Layer 4 of a small transformer language model trained on English Wikipedia (12 layers, counted from 0, width 128).
A neuron adds its activation times its output weights to the MLP's output. To switch it off is to set its activation to zero at one token and run the rest of the model.

Output weights of the MLP neurons that the questions are about. A number n stands for (n - 500) times 0.0013.
n31: 579 442 382 545 432 451 558 495 405 626 572 433 299 506 548 341 590 573 506 506 540 446 630 386 401 534 622 436 531 517 425 439 656 315 325 517 552 565 497 571 459 703 519 694 624 495 544 411 429 520 558 486 562 530 503 556 627 664 503 332 505 567 571 556 489 602 479 424 620 632 362 400 346 420 539 421 414 521 597 528 412 534 525 490 487 609 463 492 598 649 527 492 544 487 644 358 500 389 540 492 449 468 495 533 476 541 495 520 450 368 511 538 488 472 458 534 290 651 671 339 480 473 376 704 441 574 553 372
n34: 603 497 646 453 618 467 600 440 338 481 500 568 552 624 682 424 535 577 440 383 497 619 536 296 494 548 462 569 548 466 399 484 495 522 395 623 431 342 351 422 557 640 506 440 538 715 584 521 419 598 323 673 424 457 407 589 497 414 631 468 509 416 556 381 383 401 446 614 375 433 459 534 419 585 637 476 564 538 654 657 461 673 433 560 423 374 570 561 590 322 374 423 540 382 399 594 506 388 485 459 541 384 545 440 575 556 545 546 773 492 443 570 514 452 382 601 573 581 500 487 461 274 267 607 406 550 354 597
n36: 598 571 483 545 541 569 484 455 534 509 466 389 479 424 597 362 419 512 451 482 526 269 536 461 584 484 595 611 571 528 583 430 480 421 548 396 707 440 627 495 468 623 479 465 539 412 537 517 413 482 591 478 411 390 301 538 447 515 498 580 527 507 508 522 581 574 397 534 433 509 668 385 433 389 549 646 520 452 468 508 436 635 441 405 484 634 505 714 526 508 456 365 643 488 567 656 408 456 490 486 617 628 593 393 505 530 527 476 446 474 539 452 558 455 443 519 594 583 347 490 477 415 453 421 430 530 546 451
n52: 671 539 559 431 475 614 558 565 311 538 533 622 539 542 263 465 407 486 594 539 569 421 608 490 453 498 483 511 502 322 500 455 523 385 497 456 457 326 564 442 465 524 463 372 562 540 616 572 348 505 730 362 591 613 616 321 597 549 455 396 460 471 526 538 363 358 474 479 534 467 439 536 507 550 384 410 351 507 536 544 579 514 563 544 483 578 273 652 493 524 475 528 505 554 483 509 454 588 510 404 490 490 520 561 556 479 477 431 541 529 475 387 532 503 554 597 513 517 525 479 392 683 570 547 530 537 505 354
n116: 528 576 607 156 255 470 465 536 334 292 383 575 602 335 785 555 395 579 357 446 529 493 638 547 516 306 441 413 528 483 608 633 542 614 446 391 522 497 296 669 342 548 564 484 474 378 474 647 368 500 573 434 623 482 564 643 453 589 428 367 533 648 544 604 633 739 450 469 676 497 611 427 570 677 311 438 416 481 543 483 390 616 337 418 601 416 661 485 458 583 387 603 393 529 547 416 484 497 407 383 392 522 398 670 577 406 599 563 462 472 623 654 455 440 624 449 520 516 521 337 488 635 503 562 484 377 371 619
n189: 532 408 544 427 515 508 529 479 430 565 643 634 403 531 412 638 498 534 591 666 505 453 463 400 554 452 674 620 512 427 387 473 552 540 440 567 555 569 367 505 608 476 485 517 426 467 528 577 565 451 525 528 475 534 583 482 558 430 508 377 412 397 604 446 581 601 567 421 408 474 481 368 463 239 510 595 513 564 566 428 530 445 624 530 592 520 480 512 373 329 386 468 529 413 665 489 543 472 395 485 470 432 549 464 335 436 500 703 610 562 467 535 486 462 413 440 683 590 525 545 514 372 597 464 601 388 431 608
n202: 538 484 720 347 428 500 503 667 481 548 472 532 531 525 461 548 576 505 544 458 444 503 563 415 587 623 604 174 452 472 699 483 618 637 581 425 539 431 321 565 557 534 442 529 535 435 399 536 351 520 519 386 558 566 431 536 551 562 435 427 533 397 511 423 317 484 384 643 381 623 526 488 668 719 516 619 528 431 391 567 451 449 480 423 549 341 577 611 461 514 557 649 544 699 620 477 586 594 437 418 417 458 469 371 424 503 592 468 580 454 473 525 547 437 450 471 503 576 420 341 472 384 479 503 439 555 376 451
n220: 306 666 604 509 573 488 514 456 506 400 580 415 477 648 589 436 471 667 604 286 602 407 398 478 616 461 585 622 489 482 527 457 379 588 500 418 611 511 611 694 497 228 443 523 538 495 503 566 423 598 604 515 480 609 552 582 391 442 429 563 464 483 393 397 572 497 466 503 351 692 332 584 489 525 254 485 413 497 359 473 563 649 503 672 418 467 523 484 480 354 563 514 574 626 405 435 554 508 439 384 444 408 505 482 537 360 527 487 384 447 467 658 543 261 569 480 263 678 521 649 459 488 597 439 544 547 483 695
n221: 447 385 295 449 463 468 536 601 560 386 568 480 351 506 556 474 542 619 497 452 398 673 565 566 562 538 506 558 495 563 352 633 534 371 578 365 589 525 644 354 567 570 584 525 489 280 555 547 362 401 593 471 671 422 392 422 534 473 630 408 532 548 587 497 649 587 431 376 412 460 534 363 584 354 514 546 503 429 629 437 368 404 427 268 464 519 653 470 376 400 672 487 544 506 623 483 561 478 497 546 632 559 528 415 531 473 555 432 624 481 462 402 450 479 382 414 559 486 578 488 530 312 422 801 608 554 358 561
n222: 328 550 430 558 443 537 568 518 381 487 567 365 450 384 613 596 439 576 405 526 503 500 365 554 547 576 540 515 535 631 462 433 477 500 444 618 311 497 541 404 474 494 552 648 525 421 468 346 411 621 589 389 335 482 428 541 577 447 472 623 566 336 252 404 767 511 486 617 470 391 608 470 428 605 549 474 329 531 615 312 448 622 619 497 593 522 520 428 669 566 635 626 511 555 470 452 388 575 492 466 562 439 455 555 464 516 605 554 661 546 374 511 285 575 378 484 477 594 587 353 391 634 673 470 520 601 483 481
n228: 528 547 414 494 379 317 598 458 559 465 468 587 514 589 472 651 580 511 489 383 403 634 479 538 456 548 545 365 388 320 538 439 418 465 316 465 402 371 549 399 599 470 473 571 458 529 611 486 402 368 700 423 550 605 600 632 579 468 310 339 494 517 638 529 408 326 397 584 604 505 536 346 563 616 486 624 627 397 552 395 420 532 632 542 565 345 414 508 337 336 483 599 473 505 703 572 386 527 544 447 556 379 487 388 459 538 543 474 411 489 591 495 609 603 486 680 463 368 480 577 569 622 560 655 497 389 556 497
n261: 638 597 579 520 468 500 459 454 378 431 406 436 493 539 381 389 544 486 401 466 584 361 484 431 606 500 371 659 441 670 636 520 495 655 699 606 435 469 373 439 452 395 570 341 339 549 500 497 600 412 626 583 544 495 586 464 493 567 352 432 646 630 482 459 533 376 514 395 611 533 458 549 456 532 378 538 451 537 490 492 497 529 542 343 664 455 709 465 622 466 492 578 435 434 509 570 466 554 334 475 460 459 478 503 481 533 513 571 514 517 455 601 580 439 485 435 566 588 520 466 441 517 553 543 515 360 628 462
n279: 659 491 450 606 322 603 319 609 471 503 482 513 469 450 475 456 398 650 322 335 604 409 619 376 578 567 601 442 470 710 399 198 596 468 734 546 531 588 604 392 650 577 351 426 443 470 346 490 638 444 474 641 513 538 444 424 523 387 430 589 445 266 613 663 500 423 711 399 534 491 480 611 537 567 494 602 445 491 422 556 487 497 646 568 589 240 575 580 622 409 719 421 402 460 377 609 648 518 566 431 541 422 585 474 360 491 372 622 482 515 468 650 360 296 578 503 325 488 451 490 488 484 630 440 478 521 491 640
n351: 542 478 621 462 569 378 379 550 548 482 396 431 343 516 303 607 607 613 495 391 505 575 517 605 520 427 653 655 510 462 458 500 521 621 330 354 483 446 482 560 428 444 385 604 518 610 634 471 642 434 435 402 664 472 535 577 509 543 621 592 474 437 556 398 355 503 498 603 589 522 533 500 375 462 421 497 482 402 359 428 646 527 404 595 456 494 593 421 578 662 337 561 512 470 548 465 438 585 397 654 400 405 455 536 500 454 402 472 520 571 422 447 528 549 385 455 500 480 558 519 531 639 570 636 593 510 523 637
n371: 585 645 376 477 288 341 470 500 582 419 396 508 554 303 258 442 742 314 368 667 535 612 577 395 612 260 641 278 411 516 439 514 425 36 398 476 420 395 641 328 622 711 408 553 621 368 758 560 483 447 564 373 582 489 593 655 560 590 405 390 623 515 763 750 576 524 583 213 479 618 371 715 573 488 394 681 504 426 632 826 440 421 669 540 424 614 504 338 388 662 404 634 341 596 608 628 397 571 384 453 535 423 333 440 477 545 559 788 534 395 413 374 601 368 415 546 484 496 578 612 404 500 332 657 601 603 330 511
n378: 436 638 357 390 471 383 528 552 535 534 444 617 602 517 490 338 552 629 511 422 365 441 400 669 606 597 465 423 439 511 483 597 332 570 453 545 526 487 434 599 592 534 396 534 644 265 505 437 453 547 470 443 561 488 574 503 435 545 457 373 487 503 534 470 598 541 389 465 350 615 327 565 599 571 632 403 415 482 595 503 424 589 460 453 438 605 621 417 442 596 497 522 595 659 480 688 438 568 424 405 602 500 450 560 398 536 527 466 539 387 497 404 512 456 610 692 535 440 375 511 530 470 547 492 733 379 437 500

Each question names a token from some text and the token that comes next. It shows the activations a of the neurons there, in the order above. A number n stands for (n - 500) times 0.0051.

Then comes g, the gradient of the next token's log-probability with respect to the MLP's output, scaled to length 1. A neuron's effect is roughly proportional to its activation times (output weights . g). A number n stands for (n - 500) times 0.00074.

"of ", then "San"
a: 608 501 583 471 494 477 500 496 497 510 500 679 476 467 467 484
g: 650 426 886 352 261 599 732 463 415 422 490 492 598 386 506 345 576 465 384 615 566 388 424 525 360 574 442 319 440 553 550 239 520 589 583 763 536 676 529 603 363 685 667 367 496 413 392 555 453 356 624 626 457 701 613 568 660 821 399 497 523 405 417 450 452 465 474 552 552 705 534 464 578 441 360 583 658 409 432 317 595 548 487 524 362 453 593 428 320 358 506 569 401 549 462 457 411 632 532 437 444 404 552 384 625 641 442 436 688 522 505 707 457 511 252 357 440 550 552 254 509 474 653 652 499 365 500 280
Switching off which neuron hurts the next token most? n261

"covered ", then "by "
a: 575 486 507 500 467 473 934 469 542 474 488 468 500 494 469 575
g: 215 586 268 584 581 427 550 400 363 683 528 267 517 458 492 448 411 613 548 397 589 537 370 326 492 567 426 572 526 532 469 585 339 507 535 394 655 300 659 739 411 550 516 514 421 698 287 447 480 319 620 198 474 438 547 613 549 556 610 476 590 389 411 491 672 637 271 591 486 561 618 519 309 738 491 593 747 570 536 591 604 503 519 594 718 479 411 552 340 658 525 342 254 559 406 557 563 617 532 508 445 403 479 520 409 470 199 561 430 614 590 553 535 633 401 729 577 403 306 386 414 481 469 698 636 380 491 558
Which neuron, switched off, raises the next token's probability most? n202

"E ", then "A"
a: 494 488 467 474 500 467 498 484 897 485 500 489 685 479 818 497
g: 348 324 601 344 614 499 526 438 397 682 393 357 577 483 503 564 415 312 595 664 612 792 438 624 631 382 453 692 542 273 531 657 210 361 409 601 596 537 538 575 306 478 574 491 554 362 442 618 613 272 441 523 594 482 329 510 554 510 624 246 481 277 727 553 571 681 550 408 416 706 692 452 529 445 348 506 482 454 608 612 466 341 447 265 400 428 509 611 378 443 415 502 572 356 742 411 599 339 405 520 484 684 711 628 465 524 543 439 606 533 578 473 344 639 586 471 407 348 596 539 546 550 578 559 522 250 521 615
Switching off which neuron hurts the next token most? n221

"res", then "si"
a: 473 496 470 552 510 827 467 493 481 609 497 472 479 477 494 468
g: 284 725 497 503 411 518 624 469 372 507 711 474 536 392 517 536 525 507 493 680 589 512 396 344 331 589 476 498 529 387 604 552 269 458 798 657 409 423 487 446 550 264 337 696 431 505 572 610 799 492 667 742 408 575 392 364 434 407 437 461 429 365 160 525 569 493 362 289 595 480 550 674 608 493 671 535 540 556 464 715 451 460 769 456 415 446 447 381 601 593 471 438 364 504 480 621 426 598 451 501 369 506 622 693 370 243 443 684 559 584 377 508 465 594 602 421 562 485 435 523 521 456 273 542 564 548 265 660
Switching off which neuron hurts the next token most? n189

") ", then "| "
a: 475 483 605 768 500 493 498 480 499 482 498 663 470 499 601 488
g: 741 430 576 510 856 525 327 514 727 498 436 688 448 490 411 409 397 453 509 630 776 477 505 735 514 380 527 865 519 735 444 602 539 580 549 410 340 533 439 582 617 380 360 610 444 516 436 434 547 351 357 606 463 503 424 459 532 582 556 595 341 523 503 558 507 459 460 332 541 337 473 388 588 504 576 559 435 610 323 430 519 588 357 716 575 537 486 414 483 486 289 563 462 598 465 517 444 454 561 523 247 582 625 424 409 422 671 330 403 675 550 523 632 415 235 372 504 506 154 333 352 627 491 509 664 406 633 423
Switching off which neuron hurts the next token most? n261

".", then "\n"
a: 475 500 492 487 554 467 498 523 476 828 492 476 725 483 500 468
g: 457 658 468 381 433 597 753 409 476 386 477 585 392 667 618 538 433 681 511 461 704 684 521 421 608 560 427 644 438 468 401 608 353 360 400 527 617 475 446 622 449 500 506 413 531 391 296 323 412 620 519 210 550 324 485 745 556 611 468 592 593 298 525 520 526 242 535 644 710 394 551 570 711 531 427 400 390 569 534 425 351 327 452 469 582 744 545 579 669 412 586 452 346 508 345 636 395 403 591 281 371 496 519 513 404 415 517 729 570 589 592 669 769 528 631 375 412 668 484 454 426 499 508 508 229 276 522 388
Switching off which neuron hurts the next token most? n222

"ar ", then "Eastern "
a: 467 472 479 488 499 480 496 496 496 477 480 467 477 533 492 500
g: 304 498 445 427 673 581 384 840 719 608 481 503 354 570 466 276 633 591 576 588 645 610 503 599 573 517 541 766 625 548 299 537 345 411 611 185 667 726 505 360 408 530 513 415 315 336 649 328 571 498 412 313 601 309 310 579 562 447 547 399 394 416 473 559 670 589 523 503 498 451 772 505 542 469 518 552 439 376 450 503 489 555 392 672 580 405 635 593 607 601 385 550 448 262 506 489 330 750 499 565 474 398 436 678 482 476 431 534 299 659 376 427 561 427 402 493 501 280 594 432 601 526 488 506 370 462 387 653
Switching off which neuron hurts the next token most? n351

"39 ", then "("
a: 508 467 476 470 480 486 498 487 467 472 514 519 474 468 484 490
g: 546 741 487 497 264 499 674 463 526 428 597 577 560 552 521 690 490 673 343 381 307 701 671 343 533 463 468 288 313 341 461 315 299 398 398 409 463 529 684 378 650 418 657 490 420 380 393 572 587 576 560 359 442 420 466 499 663 479 657 597 532 573 224 454 406 511 572 618 472 824 375 417 388 604 372 439 649 414 620 371 491 677 396 429 446 655 441 673 630 574 632 431 551 556 605 714 474 317 463 483 619 448 569 497 647 390 656 633 372 611 408 569 350 571 501 447 482 579 368 193 433 508 561 469 570 596 322 598
Which neuron, switched off, raises the next token's probability most? n222

"cap", then "tives "
a: 482 475 495 499 520 472 495 482 498 469 470 473 500 494 500 679
g: 721 543 492 175 543 618 535 360 380 359 460 736 478 562 766 457 387 534 474 426 319 425 356 607 468 466 440 680 289 474 254 631 366 504 772 316 578 193 515 736 711 556 349 497 613 427 592 496 313 587 458 568 695 658 310 477 344 401 376 292 449 496 594 544 439 466 635 490 394 501 496 611 534 498 494 640 487 660 515 378 467 614 555 603 431 669 320 482 363 383 543 428 454 443 297 533 456 534 457 599 549 443 680 450 495 483 525 604 466 616 468 751 509 455 575 633 470 320 431 516 610 421 550 700 616 504 507 581
Switching off which neuron hurts the next token most? n378

"ot ", then "ch"
a: 475 468 485 508 499 469 499 487 613 500 499 467 473 492 775 500
g: 514 605 712 654 537 396 566 572 465 528 453 499 316 400 264 367 257 602 453 473 498 509 435 606 697 479 452 527 552 308 484 441 597 330 793 424 494 648 594 567 621 405 364 456 421 399 588 502 529 465 573 393 349 410 618 634 558 573 588 625 518 600 490 640 638 620 381 434 336 638 594 227 478 191 383 614 670 408 616 334 291 414 534 342 422 536 739 352 352 560 317 576 373 284 714 588 403 516 561 679 584 607 379 528 405 512 535 358 543 577 381 513 428 428 545 344 629 669 583 480 543 659 480 519 524 766 438 540
Switching off which neuron hurts the next token most? n371

"to ", then "pay "
a: 472 476 482 468 476 489 500 548 473 471 468 576 486 467 490 795
g: 444 427 490 580 461 507 383 527 466 560 654 596 658 737 367 314 806 621 426 446 637 379 483 436 517 406 402 713 491 604 440 584 355 591 576 584 483 647 618 491 565 529 599 522 439 552 426 452 633 412 423 455 465 497 571 687 603 465 322 231 770 602 539 171 591 813 484 556 423 366 544 456 556 447 517 483 682 514 222 485 366 420 497 598 508 563 528 153 498 571 361 541 436 453 452 691 534 600 440 233 428 459 587 333 399 600 321 400 452 566 569 352 711 492 629 479 401 400 636 518 467 502 579 501 498 234 493 574
Switching off which neuron hurts the next token most? n378

"q ", then "Ali "
a: 496 473 468 485 500 507 500 497 545 500 493 493 470 491 790 500
g: 468 357 225 406 566 496 507 304 439 628 504 646 486 682 310 551 500 571 302 390 503 527 344 714 432 402 450 553 463 538 589 569 306 499 551 503 744 522 639 613 373 607 519 520 672 552 557 602 584 358 505 444 600 704 747 565 578 625 443 235 413 589 563 558 604 523 486 569 536 571 668 472 564 414 518 733 495 533 391 468 348 400 449 618 451 527 505 372 678 445 222 533 490 438 428 580 733 446 502 610 486 532 688 686 721 565 439 529 512 494 475 396 354 547 442 449 575 247 384 565 415 204 330 490 531 155 373 382
Switching off which neuron hurts the next token most? n371

"night", then "club"
a: 479 491 495 499 676 498 495 480 486 467 475 480 494 500 475 604
g: 730 391 376 413 400 400 409 547 504 359 405 666 546 315 402 494 535 413 494 624 414 648 648 588 416 531 555 494 583 544 393 531 328 473 478 406 573 597 442 773 679 515 597 487 562 276 516 571 540 490 459 550 405 272 515 625 414 539 700 376 496 533 640 643 516 563 393 681 376 799 541 525 579 451 618 547 535 640 359 508 379 350 332 430 407 221 460 529 593 681 631 467 365 339 446 367 427 390 479 308 528 692 187 595 465 638 628 262 603 312 471 676 311 699 419 519 383 459 587 482 632 628 546 465 483 590 566 699
Which two neurons, each switched off alone, lower its probability most, in order? n116, n378

"to ", then "broad"
a: 675 480 475 467 469 469 496 578 467 501 468 575 497 480 468 649
g: 593 296 352 305 272 613 465 465 579 501 566 540 483 494 629 639 393 661 377 478 503 652 544 557 594 466 525 520 658 457 513 421 301 557 399 236 387 357 540 440 305 600 589 619 591 382 614 567 616 759 599 545 483 261 395 254 381 295 590 521 508 451 299 487 559 382 570 493 429 372 448 616 290 543 483 490 505 405 578 587 594 627 476 418 433 542 387 634 603 411 536 285 492 571 541 483 390 553 448 549 505 643 430 638 427 393 722 741 462 768 515 765 443 558 562 684 651 509 399 394 390 725 399 495 372 607 320 722
Which neuron, switched off, raises the next token's probability most? n31

"an ", then "accid"
a: 474 718 468 479 468 479 628 468 496 495 482 477 500 467 479 470
g: 533 619 526 715 515 514 560 494 503 166 420 522 498 705 520 511 531 272 453 490 307 593 514 626 496 509 226 582 393 480 502 447 518 632 498 644 508 504 523 384 636 611 267 502 321 435 428 462 165 481 491 590 634 604 569 726 630 719 463 475 510 258 511 815 439 429 546 519 360 606 415 493 568 333 502 434 596 666 729 586 286 554 512 551 401 455 541 417 698 468 527 703 548 433 325 575 580 236 463 619 639 513 480 276 466 457 628 332 445 257 563 504 442 621 505 532 587 589 497 527 434 280 508 578 400 457 619 498
Switching off which neuron hurts the next token most? n34

"to ", then "being "
a: 593 487 467 485 471 477 489 467 468 468 521 784 480 496 476 508
g: 538 715 448 627 535 533 491 409 502 312 618 346 514 634 280 554 659 574 363 267 524 470 411 329 529 512 480 384 559 616 681 343 631 342 487 467 480 554 607 495 466 553 616 354 705 479 634 401 600 446 257 446 582 520 580 457 457 436 373 814 531 448 409 658 482 669 686 447 708 612 496 539 480 398 464 498 374 664 359 633 536 479 572 332 299 468 571 506 555 527 592 539 556 190 621 442 535 443 396 476 682 507 452 438 754 781 519 459 644 215 693 368 496 432 343 501 526 540 438 383 462 653 405 265 484 592 436 348
Switching off which neuron hurts the next token most? n261

"tion", then "."
a: 514 469 471 467 476 468 473 467 724 471 491 594 491 474 491 467
g: 513 600 697 537 466 547 574 551 479 682 418 610 470 641 524 403 549 533 379 431 380 315 746 490 299 476 471 290 509 472 670 321 388 482 744 594 588 569 474 399 383 644 645 462 512 647 461 627 565 441 570 554 621 386 382 617 432 280 406 602 459 299 445 527 425 353 428 458 455 581 491 584 660 450 568 441 536 727 616 697 350 576 737 516 461 343 300 575 616 393 571 485 563 493 428 531 707 542 435 691 694 383 350 551 345 581 246 589 460 205 653 534 532 409 320 569 374 329 677 605 439 383 388 476 274 627 568 409
Which neuron, switched off, raises the next token's probability most? n221

"on ", then "a "
a: 528 487 467 472 491 468 500 648 468 600 488 472 614 467 474 473
g: 591 483 550 552 461 537 501 486 324 628 731 326 404 640 556 682 552 617 579 275 517 567 601 349 529 484 547 600 392 611 403 449 642 437 507 387 484 527 702 448 391 304 551 428 379 537 511 714 659 637 443 574 200 602 278 373 494 603 349 612 477 501 417 405 562 401 170 437 539 314 440 566 510 555 465 310 598 364 333 501 605 460 545 781 397 475 418 529 707 772 647 515 558 459 593 410 556 599 501 567 443 363 472 421 487 663 493 543 696 481 367 550 614 229 527 429 656 538 400 471 406 392 668 221 649 509 623 434
Switching off which neuron hurts the next token most? n220

"tim", then "a"
a: 538 478 486 470 474 475 499 492 473 553 474 498 468 497 482 467
g: 347 494 555 628 562 254 620 434 393 599 538 477 517 504 485 635 507 539 433 591 592 416 278 374 510 526 488 422 615 275 409 551 440 438 750 700 397 403 506 317 478 426 622 537 704 370 450 518 500 566 720 479 670 597 622 608 465 634 393 508 383 632 417 670 499 371 282 454 541 520 267 598 522 487 494 549 384 523 418 443 372 373 570 610 498 720 444 507 529 412 722 554 509 326 635 623 496 551 553 486 386 366 358 706 494 461 696 410 774 203 696 383 686 343 443 447 639 483 522 635 592 463 520 218 633 438 291 387
Switching off which neuron hurts the next token most? n279

"med ", then "Ba"
a: 486 482 677 494 500 476 499 476 495 496 489 480 506 500 817 499
g: 527 378 532 608 437 513 537 428 349 439 544 368 558 449 417 234 675 392 458 534 628 562 604 589 389 565 627 474 376 413 415 548 525 552 682 343 457 691 440 305 309 454 537 391 317 440 506 779 573 584 443 324 626 416 368 152 532 572 580 459 444 525 502 527 645 518 615 536 496 657 650 347 516 148 365 655 663 425 453 445 651 507 658 537 559 586 501 433 485 486 472 437 422 464 668 601 533 491 657 479 381 888 458 435 540 453 552 547 689 542 407 283 383 600 630 566 484 707 494 257 395 720 517 334 570 565 488 430
Switching off which neuron hurts the next token most? n36

"in ", then "d"
a: 696 476 482 475 576 480 469 485 497 467 474 590 498 467 499 507
g: 570 493 528 753 340 538 496 425 513 281 560 477 429 512 620 513 528 528 436 387 558 450 606 290 637 397 494 415 555 506 479 333 675 580 666 528 589 722 502 478 440 533 249 447 665 509 575 390 479 708 419 364 555 603 709 416 523 619 475 758 444 810 355 481 716 700 252 386 413 487 458 441 692 330 292 455 527 433 555 580 210 501 697 291 420 531 619 284 435 472 544 561 567 533 438 445 315 497 461 532 362 372 354 489 603 537 725 464 666 480 453 463 649 601 477 339 418 621 644 463 474 412 520 566 502 630 281 454
Switching off which neuron hurts the next token most? n31

"3", then "–"
a: 467 471 691 493 483 486 467 492 578 479 477 543 544 474 480 492
g: 272 511 602 507 660 482 435 473 573 342 443 592 376 479 259 353 729 260 424 447 546 343 549 629 283 470 639 458 570 474 694 504 415 656 246 295 584 682 554 526 426 542 508 533 638 393 586 494 566 450 580 353 609 396 453 703 462 517 600 477 448 351 516 456 733 540 429 483 490 820 558 428 548 613 550 489 527 561 542 509 441 495 427 478 634 428 322 329 720 639 505 569 278 625 405 637 612 585 517 529 616 584 471 329 428 659 508 521 339 339 367 656 546 628 403 374 566 475 407 370 323 667 306 466 578 291 689 703
Switching off which neuron hurts the next token most? n36

"to ", then "Tom"
a: 487 534 551 497 498 473 500 489 477 470 496 709 530 485 622 497
g: 328 369 381 734 427 543 550 535 363 523 515 376 484 572 456 506 336 398 294 656 361 589 469 367 687 528 420 497 557 360 399 549 320 738 375 405 642 650 517 644 381 486 426 478 463 659 506 697 416 539 449 534 282 400 462 608 435 511 401 770 420 421 678 718 539 381 467 539 365 552 506 305 463 685 346 450 557 297 592 401 507 461 491 630 603 588 497 403 529 612 746 450 614 553 691 694 533 419 540 363 535 763 407 430 433 550 402 657 530 412 561 620 604 385 571 731 519 592 386 466 288 711 311 261 610 448 453 437
Switching off which neuron hurts the next token most? n36

"–", then "57"
a: 539 499 498 500 467 489 560 500 469 531 559 477 473 475 482 532
g: 451 133 554 389 311 481 560 623 461 603 582 512 555 610 693 602 401 334 476 458 431 498 645 733 550 462 153 520 278 570 489 536 428 660 602 583 624 556 707 374 389 458 517 567 467 563 392 817 367 373 450 464 640 588 495 565 333 496 418 587 543 410 475 605 508 450 495 432 582 379 431 567 735 468 332 413 490 407 393 552 679 575 327 396 529 409 422 563 540 379 428 644 686 511 569 462 642 607 404 291 392 523 436 572 794 649 470 496 553 630 559 545 387 380 531 463 762 389 331 556 531 325 389 612 549 269 438 607
Which neuron, switched off, raises the next token's probability most? n31

"ada ", then "has "
a: 476 499 475 482 499 469 500 488 471 497 499 467 470 500 870 500
g: 642 662 569 481 459 369 475 563 525 682 409 617 343 497 467 425 689 518 454 691 616 540 672 589 453 639 641 519 545 551 553 530 531 543 570 340 337 357 294 444 614 600 737 599 481 511 344 306 457 557 704 584 544 526 317 663 480 435 341 432 476 345 493 146 547 488 574 516 440 646 424 555 420 640 658 328 425 671 517 526 554 671 581 292 469 500 319 571 745 461 461 453 484 345 485 476 363 414 362 481 649 462 252 551 146 525 399 585 438 409 356 434 484 385 602 649 447 456 405 491 679 618 649 329 412 518 730 585
Which neuron, switched off, raises the next token's probability most? n371

"| ", then "University "
a: 475 471 474 469 495 467 494 692 491 531 479 469 468 499 497 469
g: 898 346 447 497 547 418 354 494 654 424 256 337 497 336 304 492 434 521 432 605 522 702 427 564 668 596 596 629 678 596 487 453 541 413 271 396 550 488 489 606 503 409 656 635 358 292 424 429 645 515 505 565 487 395 435 497 569 400 356 425 745 486 411 401 576 509 551 556 503 468 490 673 573 303 431 641 581 578 412 353 465 456 263 440 542 462 390 411 474 753 487 345 573 427 657 231 412 491 445 773 555 368 411 380 406 603 523 513 488 640 648 452 551 556 442 513 568 451 465 672 712 595 642 424 628 552 293 750
Which neuron, switched off, raises the next token's probability most? n220

"elling ", then "and "
a: 498 468 467 479 500 550 646 488 655 485 490 479 500 477 494 495
g: 502 544 508 548 478 508 563 302 347 352 671 586 635 707 542 712 527 664 456 522 714 476 441 348 541 518 505 425 382 507 437 392 681 586 207 377 271 515 539 502 492 524 391 226 704 444 380 388 587 529 435 685 580 629 430 416 424 520 345 562 365 586 383 492 527 514 722 440 568 432 522 643 338 567 454 308 536 591 463 406 483 534 422 511 793 652 556 481 655 481 511 654 354 757 267 493 481 748 319 417 420 448 656 312 448 403 525 332 506 542 554 332 523 454 675 615 608 535 574 552 210 413 417 561 671 455 595 504
Which neuron, switched off, raises the next token's probability most? n221

"ing ", then "the "
a: 498 469 508 474 499 575 493 577 618 470 480 558 476 469 481 495
g: 501 591 513 698 762 338 466 482 434 467 464 103 793 424 216 462 574 607 577 582 518 650 531 534 494 489 392 583 546 482 585 605 626 456 316 576 556 320 374 522 289 344 494 487 207 696 528 562 588 430 463 605 405 518 345 518 480 581 541 499 447 463 399 658 487 478 362 601 548 281 535 530 403 618 446 434 557 437 279 549 656 567 517 797 769 657 302 559 494 495 489 398 550 343 544 389 331 363 399 603 414 340 480 504 359 438 404 669 522 570 548 584 792 447 569 561 513 573 474 426 437 703 607 504 528 475 595 444
Which neuron, switched off, raises the next token's probability most? n221